Layer 4 of a small transformer language model trained on English Wikipedia (8 layers, counted from 0, width 128).
A neuron adds its activation times its output weights to the MLP's output. To switch it off is to set its activation to zero at one token and run the rest of the model.
A neuron's activation on a vector x is SiLU(gate . x) times (in . x), where the dot is the dot product.

Input weights of the MLP neurons that the questions are about. A number n stands for (n - 500) times 0.00084.
n10 gate: 421 628 484 646 678 432 676 387 448 520 679 583 520 573 561 557 456 552 468 444 432 898 338 288 279 488 436 448 568 310 457 397 480 254 690 285 681 476 326 752 977 589 516 342 407 549 488 604 570 468 484 425 662 480 429 448 468 496 633 524 420 719 427 372 349 326 595 564 361 748 327 581 360 299 521 590 528 639 536 516 512 356 596 384 722 787 436 623 343 693 292 453 416 424 217 516 457 393 340 694 556 412 592 552 548 560 384 667 456 440 569 426 629 628 687 572 553 388 614 690 570 277 418 456 428 492 549 500
n22 gate: 465 262 493 654 605 666 507 404 904 672 314 490 546 496 586 389 422 415 404 528 567 489 511 652 576 439 432 525 521 255 434 465 594 500 618 553 476 574 675 588 532 329 723 525 461 475 363 589 486 578 293 364 643 256 482 560 553 539 600 589 532 514 619 468 661 430 577 493 591 454 468 778 548 409 482 590 586 346 409 601 649 627 702 432 493 556 450 405 543 639 567 364 383 704 279 251 416 458 642 448 440 578 479 450 401 410 500 563 482 518 766 420 286 617 661 613 318 634 722 564 529 627 478 496 380 599 450 489
n54 gate: 685 609 437 606 482 698 549 438 450 544 270 482 638 544 474 686 572 467 500 435 468 569 453 504 437 680 613 543 446 496 764 546 611 409 496 346 652 414 318 532 637 462 511 536 566 316 486 427 555 525 750 624 674 507 376 413 435 561 461 533 627 296 328 680 182 464 877 550 393 493 631 507 437 504 667 415 354 489 603 521 587 478 529 643 374 486 482 604 666 409 320 479 467 450 456 464 511 457 735 556 557 356 306 627 824 548 464 382 590 561 526 349 427 576 628 399 511 435 694 408 657 349 471 613 342 431 668 725
n134 gate: 361 516 580 425 450 659 351 649 768 413 314 627 594 622 500 346 395 723 480 555 504 712 615 570 679 484 441 679 547 535 673 438 566 673 555 372 477 558 315 414 750 538 331 602 492 401 663 602 428 469 442 750 431 660 382 289 583 321 397 453 539 409 270 512 291 396 527 617 500 699 469 586 421 423 560 439 630 473 562 704 641 375 719 383 408 551 617 709 676 343 710 519 649 380 543 689 604 608 562 551 492 282 344 527 629 430 500 488 442 805 611 632 547 809 516 239 421 726 547 589 421 527 528 433 352 293 425 606
n201 gate: 721 610 698 567 744 361 615 433 482 541 445 478 556 519 478 467 691 485 370 618 599 404 355 379 455 444 415 852 537 315 558 431 674 408 674 463 626 526 748 507 415 344 420 734 396 362 573 443 721 444 500 558 377 430 398 201 681 738 558 366 603 459 511 430 413 638 674 452 732 478 289 219 739 569 647 633 411 485 424 464 691 680 294 514 447 474 415 391 518 504 540 562 411 398 463 467 351 322 677 532 427 438 456 544 353 528 419 504 364 511 627 635 633 456 519 416 548 511 303 497 609 657 418 559 533 533 459 526
n237 gate: 576 514 575 667 646 381 445 500 493 340 395 493 514 489 521 401 405 525 504 518 286 768 557 504 403 364 659 258 662 514 549 605 490 500 659 357 631 413 635 328 546 554 476 333 489 367 594 252 356 553 709 538 653 486 308 556 479 528 672 383 482 304 557 570 361 334 500 321 382 366 518 404 561 382 341 627 468 528 438 334 753 504 356 463 504 448 444 291 578 465 528 490 362 608 461 564 510 632 496 500 416 454 504 747 728 414 591 420 658 641 550 482 571 613 489 286 326 356 614 803 389 493 532 443 412 539 450 475
n10 in: 492 262 590 539 599 290 657 485 409 624 321 530 627 608 539 539 504 542 481 596 657 346 457 496 203 535 477 466 734 523 451 591 443 427 677 352 357 314 828 531 561 530 361 759 655 625 538 393 778 415 447 530 549 466 587 565 469 374 421 392 577 341 376 443 568 572 481 611 663 427 504 542 663 632 358 459 574 761 481 519 592 496 431 382 366 649 354 602 680 727 527 685 496 310 562 554 670 357 492 497 519 290 214 685 412 745 462 382 431 661 473 516 573 362 333 420 473 301 380 239 433 588 356 627 355 358 543 392
n22 in: 552 489 733 507 385 605 538 465 462 575 444 688 638 443 649 500 356 620 298 500 560 461 657 272 382 446 500 493 556 622 347 612 580 557 727 664 617 545 621 451 341 507 552 379 592 536 570 646 205 358 326 389 424 335 482 613 493 370 534 514 599 418 543 444 615 358 628 352 483 412 706 734 582 434 355 362 347 490 347 566 528 627 549 282 464 770 429 507 468 496 405 434 521 608 457 429 552 323 651 521 353 679 479 390 609 530 489 538 640 511 389 334 695 627 514 655 564 584 760 573 735 556 547 514 521 539 632 358
n54 in: 540 524 244 598 394 357 415 456 310 476 480 450 574 449 446 507 601 466 510 362 216 483 527 427 514 660 625 493 433 497 573 191 606 328 503 433 668 493 551 373 530 545 464 510 595 517 603 610 534 686 540 530 560 657 520 490 422 730 388 392 359 507 473 563 414 503 619 453 689 513 686 632 568 665 338 480 303 500 550 596 778 473 597 549 665 437 604 447 574 537 433 526 503 693 503 368 533 460 483 497 523 195 577 567 376 421 640 487 467 372 517 510 331 473 697 631 514 370 619 557 419 437 189 547 383 460 422 665
n134 in: 529 295 557 485 474 567 671 421 615 602 552 584 481 455 406 470 444 530 380 302 496 530 590 711 352 477 384 422 437 721 500 452 632 609 373 422 657 290 215 622 526 572 570 538 613 485 689 407 652 493 485 606 544 634 391 429 601 441 96 436 399 530 681 444 301 647 573 745 570 619 204 384 471 705 672 405 538 721 478 544 366 418 321 475 550 678 496 408 578 635 496 225 373 541 496 463 309 533 314 690 530 418 593 522 422 451 522 441 671 355 228 679 474 668 440 530 496 500 541 380 493 348 481 444 578 686 568 515
n201 in: 483 671 486 472 445 365 649 538 566 511 483 438 437 613 598 416 382 382 472 402 372 469 616 736 418 299 374 455 368 428 589 621 648 664 612 814 585 593 398 580 472 523 319 482 518 461 479 574 571 556 452 250 431 337 506 702 570 331 469 335 395 588 309 749 707 431 411 559 620 309 381 503 510 582 554 446 560 338 603 353 688 528 490 487 468 552 517 380 510 455 555 517 256 417 328 524 452 414 503 623 497 629 549 685 736 722 614 569 476 368 698 489 357 549 321 576 640 451 641 398 526 604 326 497 410 441 574 413
n237 in: 671 385 542 378 486 448 591 343 576 616 472 555 657 556 290 696 559 687 444 479 445 510 444 528 581 521 392 372 559 531 459 479 432 643 409 393 486 373 633 417 392 707 258 497 479 638 531 329 588 437 376 568 500 369 480 455 594 441 368 514 743 644 743 355 383 387 534 379 473 320 483 612 513 510 689 466 556 596 411 377 476 386 486 302 553 628 448 500 497 503 645 510 312 417 870 493 534 442 680 416 676 510 576 514 708 389 314 318 414 545 472 372 451 559 381 510 283 510 644 559 349 555 394 521 483 663 335 698

Output weights of the MLP neurons that the questions are about. A number n stands for (n - 500) times 0.0008.
n10: 522 374 629 500 523 328 571 512 615 211 656 512 347 659 509 602 504 426 559 376 576 266 281 397 656 616 374 504 593 390 450 344 362 500 311 183 523 291 641 393 458 545 452 674 436 586 301 405 754 427 616 472 535 414 377 483 280 528 464 333 432 562 529 623 467 386 408 460 468 230 25 706 441 675 508 677 292 535 559 488 616 463 697 612 540 406 719 390 445 513 730 751 420 419 544 424 353 484 488 766 317 800 372 431 365 447 367 536 564 364 340 545 652 430 451 561 330 560 530 439 670 626 544 537 492 293 439 736
n22: 480 486 204 542 476 469 430 584 594 450 581 427 515 618 788 407 523 482 353 637 482 464 581 542 668 440 677 493 328 582 607 397 314 549 459 382 612 607 568 440 560 515 487 504 409 569 554 616 589 425 359 453 507 483 786 703 500 581 532 564 393 485 233 484 434 492 581 449 270 214 661 439 667 634 600 535 503 392 434 331 583 259 277 376 327 680 338 742 548 322 537 511 545 481 546 588 861 411 497 380 465 573 335 543 663 457 539 521 452 375 413 361 548 325 670 653 535 429 651 454 400 534 314 402 463 534 652 510
n54: 565 655 510 375 257 233 531 436 432 244 590 364 511 510 283 518 691 464 358 638 670 518 619 486 515 507 409 408 665 615 464 694 397 367 476 574 684 531 522 472 599 525 442 633 690 503 674 461 477 331 537 461 136 408 657 707 340 385 472 632 356 402 487 588 388 301 557 438 371 533 496 552 524 472 556 466 513 350 409 705 378 429 468 551 487 211 574 447 544 530 449 528 436 763 555 469 463 367 387 402 424 518 605 578 615 348 535 400 541 333 466 454 342 641 607 638 721 301 433 343 293 379 496 560 529 473 384 588
n134: 450 492 489 637 657 529 606 563 535 563 442 661 623 638 442 436 590 508 468 377 302 600 631 519 682 607 359 438 235 642 571 453 530 496 268 281 445 415 111 359 587 547 606 524 337 369 570 358 496 415 668 458 399 425 446 492 508 652 255 464 338 413 689 315 464 635 591 470 233 432 453 395 538 401 626 537 718 751 404 557 329 465 448 496 386 713 287 547 567 504 532 279 472 427 443 424 452 408 218 616 908 461 575 652 464 415 427 409 551 341 463 525 503 550 445 572 621 469 768 301 534 432 434 266 396 621 369 748
n201: 529 462 516 441 550 474 386 582 610 673 291 486 270 306 725 412 490 482 471 504 483 444 583 466 584 413 338 493 358 477 309 635 596 442 577 629 340 602 470 434 296 536 705 533 463 449 500 343 364 489 690 567 663 367 615 677 376 452 368 470 497 431 350 432 727 377 742 345 593 604 443 814 534 417 451 448 560 537 671 355 399 542 430 668 469 605 338 330 588 563 373 337 557 663 441 514 606 406 398 508 678 564 622 592 321 732 612 397 460 421 670 503 541 375 532 500 648 451 470 266 598 734 612 670 606 423 576 557
n237: 655 584 655 493 318 504 437 674 572 538 513 478 434 577 533 497 317 639 513 440 318 639 332 419 556 468 836 418 496 531 412 453 340 476 524 543 459 547 526 409 553 366 503 481 380 538 500 389 516 379 428 400 252 417 475 853 647 605 546 490 599 463 560 411 390 331 355 473 461 398 427 766 556 423 387 569 531 293 699 346 678 736 548 409 586 448 521 576 393 428 415 496 503 594 595 518 356 394 677 278 427 344 463 400 748 469 482 354 182 500 469 444 430 500 540 424 308 613 624 583 477 330 582 489 256 381 497 626

Each question names a token from some text and the token that comes next. It shows the vector x that enters the MLP there. A number n stands for (n - 500) times 0.0073.

Then comes g, the gradient of the next token's log-probability with respect to the MLP's output, scaled to length 1. A neuron's effect is roughly proportional to its activation times (output weights . g). A number n stands for (n - 500) times 0.0009.

" military", then " training"
x: 534 435 468 547 572 562 485 475 399 538 500 525 534 293 509 596 523 453 402 536 586 441 511 545 566 428 585 505 603 355 160 579 516 406 628 446 390 541 305 562 424 450 512 366 633 568 562 535 457 653 304 571 591 338 779 667 565 564 573 539 488 550 437 405 461 469 421 476 548 526 483 585 631 488 451 655 457 465 468 640 449 578 544 476 545 570 434 571 545 402 431 539 493 636 304 524 423 598 466 488 549 488 603 542 493 444 507 428 609 489 465 424 350 483 473 483 531 440 503 354 514 437 445 581 481 547 574 503
g: 442 244 646 504 562 367 573 443 693 340 505 434 463 612 560 419 448 511 638 538 394 294 597 404 484 644 420 542 493 511 516 633 455 518 476 563 481 304 277 443 641 504 548 496 391 530 646 516 409 504 378 568 507 461 637 542 418 455 537 602 559 503 394 413 440 543 554 525 484 381 587 545 389 480 389 361 437 622 471 510 529 398 504 430 428 564 262 510 435 455 657 580 613 429 444 505 607 503 521 547 775 630 497 358 613 374 479 403 509 565 418 355 468 320 385 245 651 476 560 467 479 565 409 651 361 529 517 479
Which neuron, switched off, lowers the next token's probability most? n22

" Du", then "B"
x: 422 555 480 345 517 426 447 759 436 550 474 396 564 633 488 525 562 505 655 438 396 571 564 498 622 494 576 294 361 491 451 419 496 276 517 327 386 609 426 416 598 608 648 416 440 651 555 618 606 465 475 543 672 428 725 440 623 644 666 480 487 549 688 555 425 529 439 618 543 358 427 536 443 598 450 538 360 463 674 536 539 608 642 559 557 410 440 663 376 599 528 423 568 484 557 457 586 593 523 415 647 529 710 620 526 436 460 593 361 567 505 667 648 518 536 379 542 538 360 536 495 348 379 560 487 743 370 594
g: 537 414 520 488 426 405 511 473 378 477 417 589 602 506 606 462 550 486 417 591 525 491 619 622 463 540 559 471 545 500 558 226 663 639 444 541 537 536 573 479 577 499 300 366 431 432 588 572 496 554 269 378 675 340 459 577 604 571 418 395 305 487 362 504 480 442 601 725 691 625 545 522 550 536 389 338 537 396 383 523 533 592 503 652 493 667 588 573 532 379 371 609 663 432 562 538 594 290 435 630 415 447 476 663 462 527 322 499 514 704 553 511 535 508 435 407 547 373 609 401 588 488 410 532 525 558 421 691
Which neuron, switched off, lowers the next token's probability most? n10

" conv", then "ey"
x: 607 491 603 448 556 685 409 623 478 572 379 448 484 448 639 606 642 668 560 584 518 489 455 349 611 507 495 410 396 501 406 649 403 506 678 399 442 477 513 478 400 661 407 554 530 569 480 652 594 481 461 553 557 463 666 471 486 696 490 622 554 571 547 635 517 478 448 299 400 387 438 517 56 697 489 342 584 491 636 273 522 414 487 449 560 571 433 459 419 592 671 555 358 347 604 423 428 569 415 456 574 433 482 498 522 459 729 603 516 590 526 538 493 295 525 347 507 535 590 547 719 421 355 489 701 555 547 445
g: 558 553 543 578 506 552 485 533 613 422 458 471 438 339 549 571 486 472 474 540 393 495 556 515 414 632 459 538 495 424 674 390 483 688 570 630 519 384 626 548 567 466 461 557 523 371 638 448 553 375 488 667 488 545 515 379 382 526 483 264 433 538 327 434 421 439 414 237 534 440 559 371 579 607 532 538 459 400 561 276 438 491 425 462 725 504 352 536 464 652 648 608 634 500 572 444 685 541 645 476 289 351 307 468 675 458 379 514 495 671 562 525 529 535 673 574 549 324 436 467 492 564 651 329 481 542 533 573
Which neuron, switched off, raises the next token's probability most? n134

"it", then "en"
x: 277 447 541 400 456 549 605 700 767 362 725 584 492 589 470 522 398 554 565 260 160 436 515 514 451 488 458 426 377 374 381 544 594 710 508 705 467 401 605 473 411 501 447 568 583 622 513 492 409 473 490 417 356 285 609 311 368 592 631 546 473 482 528 735 381 442 460 665 420 516 434 521 442 393 457 308 434 319 626 479 381 608 227 519 534 468 534 703 342 533 606 465 525 569 316 388 536 538 401 412 365 652 424 401 662 526 614 497 385 459 314 629 605 584 445 284 315 569 586 600 410 391 508 520 460 474 441 431
g: 624 529 450 297 507 342 530 534 417 545 757 427 596 518 366 547 503 527 682 659 621 366 343 326 381 593 601 624 555 460 516 470 612 415 354 446 495 590 555 718 373 441 563 688 476 431 584 669 514 548 706 566 412 541 495 549 554 593 526 432 309 363 500 553 394 477 440 425 545 433 506 392 551 729 601 589 454 567 409 678 622 451 573 447 476 450 577 311 574 534 636 493 330 516 602 645 428 484 427 352 533 503 590 500 425 386 527 452 443 404 586 581 493 559 415 410 643 544 501 532 364 572 496 587 540 588 448 414
Which neuron, switched off, lowers the next token's probability most? n54

"ul", then "c"
x: 546 492 433 541 607 412 468 630 540 410 446 502 458 605 373 250 584 457 534 504 333 404 441 539 534 483 459 609 401 616 308 646 493 655 695 595 494 633 643 316 694 405 339 461 587 545 587 566 555 467 427 634 424 546 582 366 617 592 557 527 650 540 783 563 411 456 212 444 635 507 476 462 445 509 621 591 484 481 747 517 443 464 557 503 657 119 537 527 555 491 491 401 339 623 458 420 432 480 464 412 579 579 416 593 561 471 587 701 401 696 342 632 275 658 302 425 214 528 639 553 347 606 483 559 263 370 568 586
g: 477 462 578 348 511 408 484 731 504 473 517 600 286 495 531 303 410 435 518 604 369 516 434 473 611 353 519 503 553 582 427 476 353 568 458 363 545 694 495 506 489 565 508 452 451 524 486 552 582 609 630 611 558 583 490 682 295 302 397 507 487 406 345 548 450 526 258 452 502 711 483 313 386 485 492 417 379 406 283 454 561 518 487 655 547 428 510 600 548 352 305 555 490 603 581 566 318 445 443 529 467 511 536 637 447 608 312 534 527 340 371 445 398 420 630 558 519 601 539 536 504 593 581 538 555 358 597 551
Which neuron, switched off, raises the next token's probability most? n22

" |", then " |"
x: 584 536 548 651 602 437 459 573 561 612 437 568 507 495 420 512 607 497 504 470 508 406 483 484 487 466 491 629 467 460 517 461 556 492 492 483 584 644 502 438 500 520 431 536 439 538 530 488 485 542 338 505 445 436 787 497 499 620 595 491 598 560 447 603 532 421 547 463 532 562 661 338 408 602 598 521 493 480 509 448 499 562 445 694 593 684 488 552 456 460 472 471 424 478 464 332 458 473 525 500 536 456 450 533 519 468 534 418 434 481 442 647 384 542 376 543 474 567 570 294 502 516 473 547 392 485 494 452
g: 498 575 487 562 446 406 408 397 493 422 418 577 423 373 486 425 382 504 417 488 578 517 465 500 319 344 567 526 468 547 395 618 606 462 626 444 489 653 639 649 473 540 306 438 584 566 420 560 351 450 539 475 577 489 621 552 631 485 450 565 496 444 447 517 493 410 430 368 603 537 591 620 320 598 507 419 532 475 390 504 518 607 342 455 502 336 407 430 524 603 539 484 612 395 480 508 530 407 400 440 458 549 484 468 698 707 423 580 634 436 462 796 496 510 686 558 613 61 425 538 403 603 326 566 500 464 546 499
Which two neurons, each switched off alone, lower its probability most, in order? n201, n54

" w", then "."
x: 928 630 610 553 569 339 445 463 397 524 325 630 456 514 390 398 531 401 453 317 382 533 230 470 467 659 582 389 587 365 481 560 453 459 580 585 376 531 394 441 434 517 454 506 320 575 597 630 536 491 436 478 483 516 717 573 559 572 551 409 587 402 475 520 668 414 463 358 389 445 476 533 328 502 548 423 544 563 410 402 565 597 693 553 410 636 521 361 411 362 602 534 593 484 509 367 399 563 602 426 651 430 276 457 515 476 518 547 723 573 665 515 450 616 353 378 655 573 648 501 523 398 373 504 426 483 408 408
g: 594 314 610 431 523 384 388 560 306 604 525 354 406 400 543 637 313 541 322 501 713 576 326 530 412 421 609 468 542 319 596 604 515 431 551 548 499 537 648 681 585 653 838 458 496 527 621 550 572 460 582 434 676 389 469 487 426 337 421 664 511 530 476 439 726 441 563 550 595 549 491 450 519 483 386 516 468 475 462 410 439 491 625 500 376 533 614 418 461 592 323 393 392 372 361 577 563 493 528 590 421 426 661 494 498 598 545 500 519 517 552 564 451 457 573 556 332 381 335 445 416 458 433 516 564 571 510 487
Which neuron, switched off, raises the next token's probability most? n237

" Tem", then "ple"
x: 540 450 594 473 660 480 568 510 644 595 432 419 494 535 528 559 434 580 571 458 522 393 548 453 572 367 385 791 609 539 358 440 583 523 659 444 497 552 386 518 496 371 442 361 696 531 458 646 537 360 258 579 827 341 706 599 413 666 533 555 475 553 594 612 462 547 435 365 501 370 547 541 282 642 387 495 341 470 333 526 587 398 363 487 526 485 350 197 507 659 642 589 617 510 462 433 298 576 329 441 430 542 298 551 370 487 614 711 455 580 489 487 595 592 425 650 525 507 523 522 532 466 499 464 681 661 505 472
g: 501 390 434 445 586 661 585 625 457 503 643 402 556 416 564 487 700 342 456 294 662 462 504 482 514 453 547 590 464 600 575 467 670 510 446 617 346 588 472 547 447 452 250 768 384 444 312 426 586 446 339 665 517 460 497 334 466 658 571 439 402 350 539 447 397 595 482 513 442 453 649 578 384 593 569 535 591 411 409 408 509 443 384 425 433 517 316 439 533 598 557 516 617 422 564 551 445 599 588 601 288 598 460 594 360 593 487 478 393 501 482 402 553 616 461 396 304 452 463 609 546 456 595 395 600 425 454 610
Which neuron, switched off, lowers the next token's probability most? n22

"elled", then " on"
x: 595 529 569 494 359 547 515 688 403 459 386 498 527 536 511 493 452 505 532 580 364 459 500 253 565 580 544 413 492 452 105 580 543 376 547 555 436 423 509 437 433 463 493 591 457 637 352 487 526 412 401 594 496 566 781 401 494 425 483 501 539 468 454 515 431 475 472 445 556 495 344 563 484 495 552 502 582 487 633 546 409 573 463 559 520 508 371 438 434 555 725 460 611 514 528 448 466 477 533 474 432 365 374 509 507 519 526 597 514 608 448 559 521 486 530 523 444 449 424 363 639 559 504 531 517 460 565 534
g: 447 504 479 435 439 557 435 567 410 491 229 602 438 345 438 465 570 722 590 475 597 370 487 511 477 489 586 487 424 519 423 650 663 526 582 427 425 628 595 628 486 624 288 382 463 369 513 562 512 515 447 394 412 608 567 549 502 588 451 697 528 536 529 528 484 437 261 482 401 582 518 475 383 429 584 505 502 459 438 588 291 476 464 505 531 457 665 406 499 397 510 485 293 651 566 502 600 438 431 542 535 304 280 690 418 441 533 507 315 469 395 509 394 313 482 451 641 361 474 556 437 680 370 572 568 614 375 415
Which neuron, switched off, lowers the next token's probability most? n10

" N", then "ac"
x: 575 343 584 393 538 567 575 575 483 453 358 486 584 467 573 444 651 525 600 559 582 388 490 532 457 574 526 580 623 499 565 385 555 483 529 571 407 547 609 356 410 584 382 470 540 621 591 711 561 381 384 564 499 516 758 391 414 484 513 398 582 538 410 529 640 617 608 516 405 410 535 555 522 401 465 482 512 513 527 564 632 763 360 543 525 537 656 452 491 641 548 442 604 545 641 438 521 603 458 411 563 472 487 422 491 492 381 618 619 498 472 533 611 511 536 354 424 562 645 506 436 679 492 401 343 474 446 508
g: 426 490 455 555 628 670 359 445 618 605 568 605 613 417 468 499 475 307 462 486 425 560 529 507 620 391 589 553 570 641 513 538 484 807 533 362 403 624 549 334 540 506 584 490 440 486 469 566 551 602 343 753 465 412 506 401 343 564 389 446 435 283 485 460 442 421 413 471 594 426 694 337 335 616 579 397 515 527 522 459 570 405 431 422 481 540 581 482 487 527 454 856 537 427 595 423 569 515 584 472 470 738 456 504 561 421 411 479 506 427 352 381 380 595 374 523 498 614 511 489 558 471 414 402 568 647 530 483
Which neuron, switched off, lowers the next token's probability most? n22

" You", then "?"
x: 380 539 457 593 557 447 504 315 524 534 261 594 393 426 391 268 651 532 601 191 523 530 562 411 453 590 385 763 473 545 323 495 614 524 494 448 263 568 662 546 456 203 346 470 613 558 639 520 457 587 573 276 582 323 668 552 539 510 639 485 662 412 549 587 496 490 466 615 528 488 428 578 583 563 490 295 359 393 602 722 529 537 378 554 417 418 451 535 311 657 722 383 699 572 539 428 429 504 589 438 541 435 413 571 405 526 364 314 441 453 500 530 244 612 525 329 480 421 345 498 415 518 433 247 491 435 269 517
g: 368 279 635 450 614 668 539 439 360 677 345 475 605 620 478 496 659 469 409 475 490 420 579 637 564 368 590 544 440 543 498 526 514 583 648 566 506 519 423 636 527 525 433 527 508 614 587 554 511 376 414 490 482 313 545 378 378 506 487 596 415 457 675 466 544 349 370 449 470 435 378 455 642 607 410 684 601 559 520 557 540 675 531 481 458 396 405 590 544 575 303 506 472 434 506 514 345 364 617 518 571 539 495 327 625 647 487 424 347 581 570 719 354 634 377 455 574 476 518 711 427 465 481 635 503 384 518 674
Which neuron, switched off, lowers the next token's probability most? n22

" Go", then " into"
x: 439 504 557 361 569 480 486 470 437 618 476 447 659 439 392 499 525 396 599 654 637 547 476 364 522 729 541 474 416 447 271 395 703 615 460 413 241 455 525 428 493 516 543 448 475 517 475 581 544 640 290 462 413 373 708 421 608 708 528 369 630 354 778 503 504 482 613 540 570 398 432 552 629 553 377 453 408 522 393 589 526 451 662 510 424 430 446 452 333 313 443 439 428 552 543 609 476 570 687 425 679 446 508 499 536 472 403 602 361 687 454 578 455 705 563 466 541 456 562 540 482 385 427 374 381 471 259 624
g: 327 529 524 661 474 553 597 440 667 581 318 485 467 383 450 572 536 531 416 343 503 422 524 544 382 385 476 395 522 447 300 623 531 534 517 663 517 432 588 489 605 329 532 441 781 497 485 245 404 617 607 440 571 406 572 492 527 279 390 473 472 480 462 462 537 301 526 577 554 457 500 360 422 469 463 446 501 479 479 563 349 495 341 623 512 584 562 431 475 607 478 441 500 409 468 403 203 417 545 561 603 582 431 396 448 570 484 413 512 614 626 515 409 496 455 659 379 364 281 489 517 623 701 552 517 613 482 417
Which neuron, switched off, raises the next token's probability most? n201

"b", then " Mag"
x: 497 314 489 675 564 494 526 626 678 620 482 444 514 605 378 713 469 489 492 425 519 562 579 360 445 425 692 359 186 698 353 520 511 761 566 487 498 499 357 550 582 410 522 722 401 657 659 516 591 444 333 587 649 405 590 858 558 537 545 460 552 607 535 573 241 325 518 487 370 321 666 427 418 362 490 417 340 489 343 817 596 497 370 534 709 206 447 643 640 457 473 312 580 508 337 458 467 412 479 418 475 407 619 504 610 470 613 622 537 546 603 608 653 498 561 469 478 434 727 541 462 539 582 536 514 534 347 644
g: 356 400 600 345 669 594 528 465 261 482 503 416 408 419 602 498 397 480 568 419 499 521 567 514 542 373 605 468 555 593 342 541 402 439 484 540 780 519 603 625 518 416 708 361 717 306 475 463 297 509 478 375 608 630 544 505 475 504 512 425 511 437 479 601 473 617 464 429 531 601 484 410 496 493 481 590 568 433 425 438 442 634 470 529 482 736 536 548 785 459 406 439 595 384 454 494 456 402 620 536 567 357 602 513 600 532 360 565 459 587 427 511 654 433 519 616 656 383 497 292 459 559 409 393 401 541 430 392
Which neuron, switched off, lowers the next token's probability most? n10

" which", then " is"
x: 361 524 471 427 460 598 570 558 509 557 516 502 509 416 498 636 601 551 530 463 578 592 405 456 502 489 738 425 527 512 190 504 599 413 588 335 566 643 489 437 404 407 499 463 382 448 430 515 577 527 521 513 580 492 804 525 462 438 575 545 534 594 528 545 411 493 450 554 515 425 452 485 637 626 461 480 608 539 486 445 361 457 600 502 516 503 538 567 393 510 378 526 283 513 490 521 488 526 524 512 488 485 365 611 609 515 488 550 508 457 375 505 595 634 571 526 477 490 554 377 645 447 420 639 372 532 540 425
g: 318 457 439 236 464 483 255 587 425 416 384 563 536 566 548 494 432 424 548 416 653 523 539 439 360 473 548 424 427 474 360 446 607 613 472 573 457 470 302 515 447 555 342 500 518 390 503 671 575 591 582 505 533 594 500 342 360 495 379 347 513 393 728 519 511 599 442 602 401 654 411 415 362 645 585 523 623 615 507 464 363 517 450 552 500 533 566 597 605 579 419 427 492 666 406 469 659 299 525 478 500 450 458 411 570 469 530 236 514 535 560 338 528 621 596 716 617 518 581 409 436 560 522 457 374 623 563 448
Which neuron, switched off, raises the next token's probability most? n10

".", then " Bud"
x: 448 459 456 318 419 521 534 374 492 509 557 269 542 553 585 428 656 603 519 477 530 676 411 656 542 625 531 309 387 476 479 541 362 493 448 372 643 406 488 422 641 752 534 506 283 608 430 529 496 592 511 369 614 436 696 614 548 440 561 623 708 341 530 559 343 408 578 527 362 667 345 316 554 474 522 505 567 496 526 382 449 506 431 646 317 473 471 568 536 503 625 667 699 691 636 382 414 387 518 518 539 471 328 534 596 465 598 610 671 570 449 358 613 614 635 351 534 513 585 364 396 543 330 359 432 493 489 537
g: 588 571 567 510 532 402 417 379 475 521 569 314 465 575 559 422 531 495 365 368 510 606 435 435 455 525 435 562 686 488 628 513 202 273 427 637 535 396 594 530 539 485 506 564 543 592 298 367 465 508 449 576 507 530 648 437 584 296 440 434 466 517 513 356 656 662 443 643 709 602 569 481 394 422 663 445 400 702 561 620 429 356 522 452 404 528 526 406 480 427 416 495 546 447 522 426 362 533 564 600 587 469 361 369 467 483 575 553 579 494 462 732 524 523 678 504 431 530 389 484 353 551 585 623 346 385 496 335
Which neuron, switched off, raises the next token's probability most? n237

"1", then "st"
x: 513 589 498 531 406 511 544 487 611 511 448 595 446 623 589 620 534 492 503 473 548 433 364 445 363 437 493 402 442 344 326 439 487 522 529 457 396 549 441 424 652 433 426 449 402 605 555 526 555 421 324 571 601 518 783 366 360 519 653 377 572 473 441 670 548 465 512 503 469 372 562 566 529 552 504 595 478 605 469 569 652 612 537 544 643 549 474 583 486 474 429 508 511 575 523 521 548 527 333 470 376 513 474 593 498 681 416 432 456 423 374 499 534 551 381 423 555 370 484 430 551 541 385 545 463 458 390 529
g: 457 545 383 587 626 466 653 447 517 432 315 366 392 452 378 588 389 560 295 405 372 475 458 595 566 424 605 558 539 465 308 521 604 304 266 435 532 518 592 453 400 469 481 595 384 544 449 359 645 394 600 664 656 400 478 509 366 649 543 513 610 506 530 441 520 469 479 548 366 498 638 584 380 447 604 455 408 703 553 602 587 465 775 522 526 325 391 545 450 458 430 351 462 427 593 476 458 424 279 511 475 625 572 543 369 304 491 400 471 625 535 370 603 456 635 460 478 596 511 590 541 566 520 448 494 492 499 384
Which neuron, switched off, lowers the next token's probability most? n10

"ut", then " W"
x: 456 620 473 538 522 599 645 359 659 448 526 604 538 630 459 198 588 598 486 396 265 420 435 540 403 550 346 479 270 577 282 562 644 727 602 427 311 393 609 260 565 486 447 463 531 503 426 554 448 639 526 471 329 461 672 437 641 569 434 444 619 601 565 558 313 444 486 485 509 488 614 434 385 439 489 568 774 586 422 692 392 430 315 483 593 293 572 410 549 569 565 446 340 512 502 514 338 501 466 395 390 361 254 396 478 429 709 525 477 414 473 468 572 445 595 265 433 524 497 577 447 423 546 447 411 326 574 513
g: 362 457 451 692 421 310 499 312 567 571 359 294 439 387 447 381 544 434 651 354 505 471 573 558 523 619 522 583 579 359 466 449 513 426 394 539 340 573 560 458 485 376 655 562 561 404 458 401 545 374 358 332 574 470 415 720 519 436 655 574 499 554 589 620 490 541 538 578 622 300 337 576 465 495 411 456 476 543 615 460 433 456 454 633 643 566 509 457 470 584 599 338 608 283 539 422 507 581 519 612 644 530 479 590 414 591 527 516 445 505 577 517 399 472 589 638 528 537 445 208 551 552 587 436 389 694 400 500
Which neuron, switched off, lowers the next token's probability most? n134

" the", then " same"
x: 463 513 520 513 538 575 598 508 478 410 528 622 558 503 550 502 325 562 530 473 478 575 466 481 550 560 446 535 473 514 423 481 628 545 522 458 642 463 458 518 409 480 500 535 452 420 479 537 560 481 368 483 529 558 789 440 478 535 544 495 501 463 490 560 496 477 589 513 465 454 474 538 462 521 563 575 481 619 611 523 518 390 468 479 481 526 559 643 479 475 456 481 495 509 568 524 496 533 553 487 531 511 543 563 469 504 472 550 503 469 472 546 461 621 482 501 539 537 634 203 677 484 442 535 391 530 494 458
g: 548 572 464 464 585 664 462 381 417 485 605 546 511 400 497 435 492 559 499 377 514 612 548 617 476 556 563 326 429 576 636 689 527 542 608 421 642 567 430 476 545 417 376 482 610 386 401 460 399 259 445 412 573 483 588 497 515 577 487 698 534 670 551 492 399 469 460 510 251 344 495 670 533 402 579 487 491 346 412 709 430 427 406 417 308 460 341 488 361 474 537 382 366 529 447 641 362 478 407 473 515 540 280 540 441 354 692 648 515 345 591 494 485 553 597 435 393 439 557 508 498 503 440 665 546 515 616 702
Which neuron, switched off, lowers the next token's probability most? n134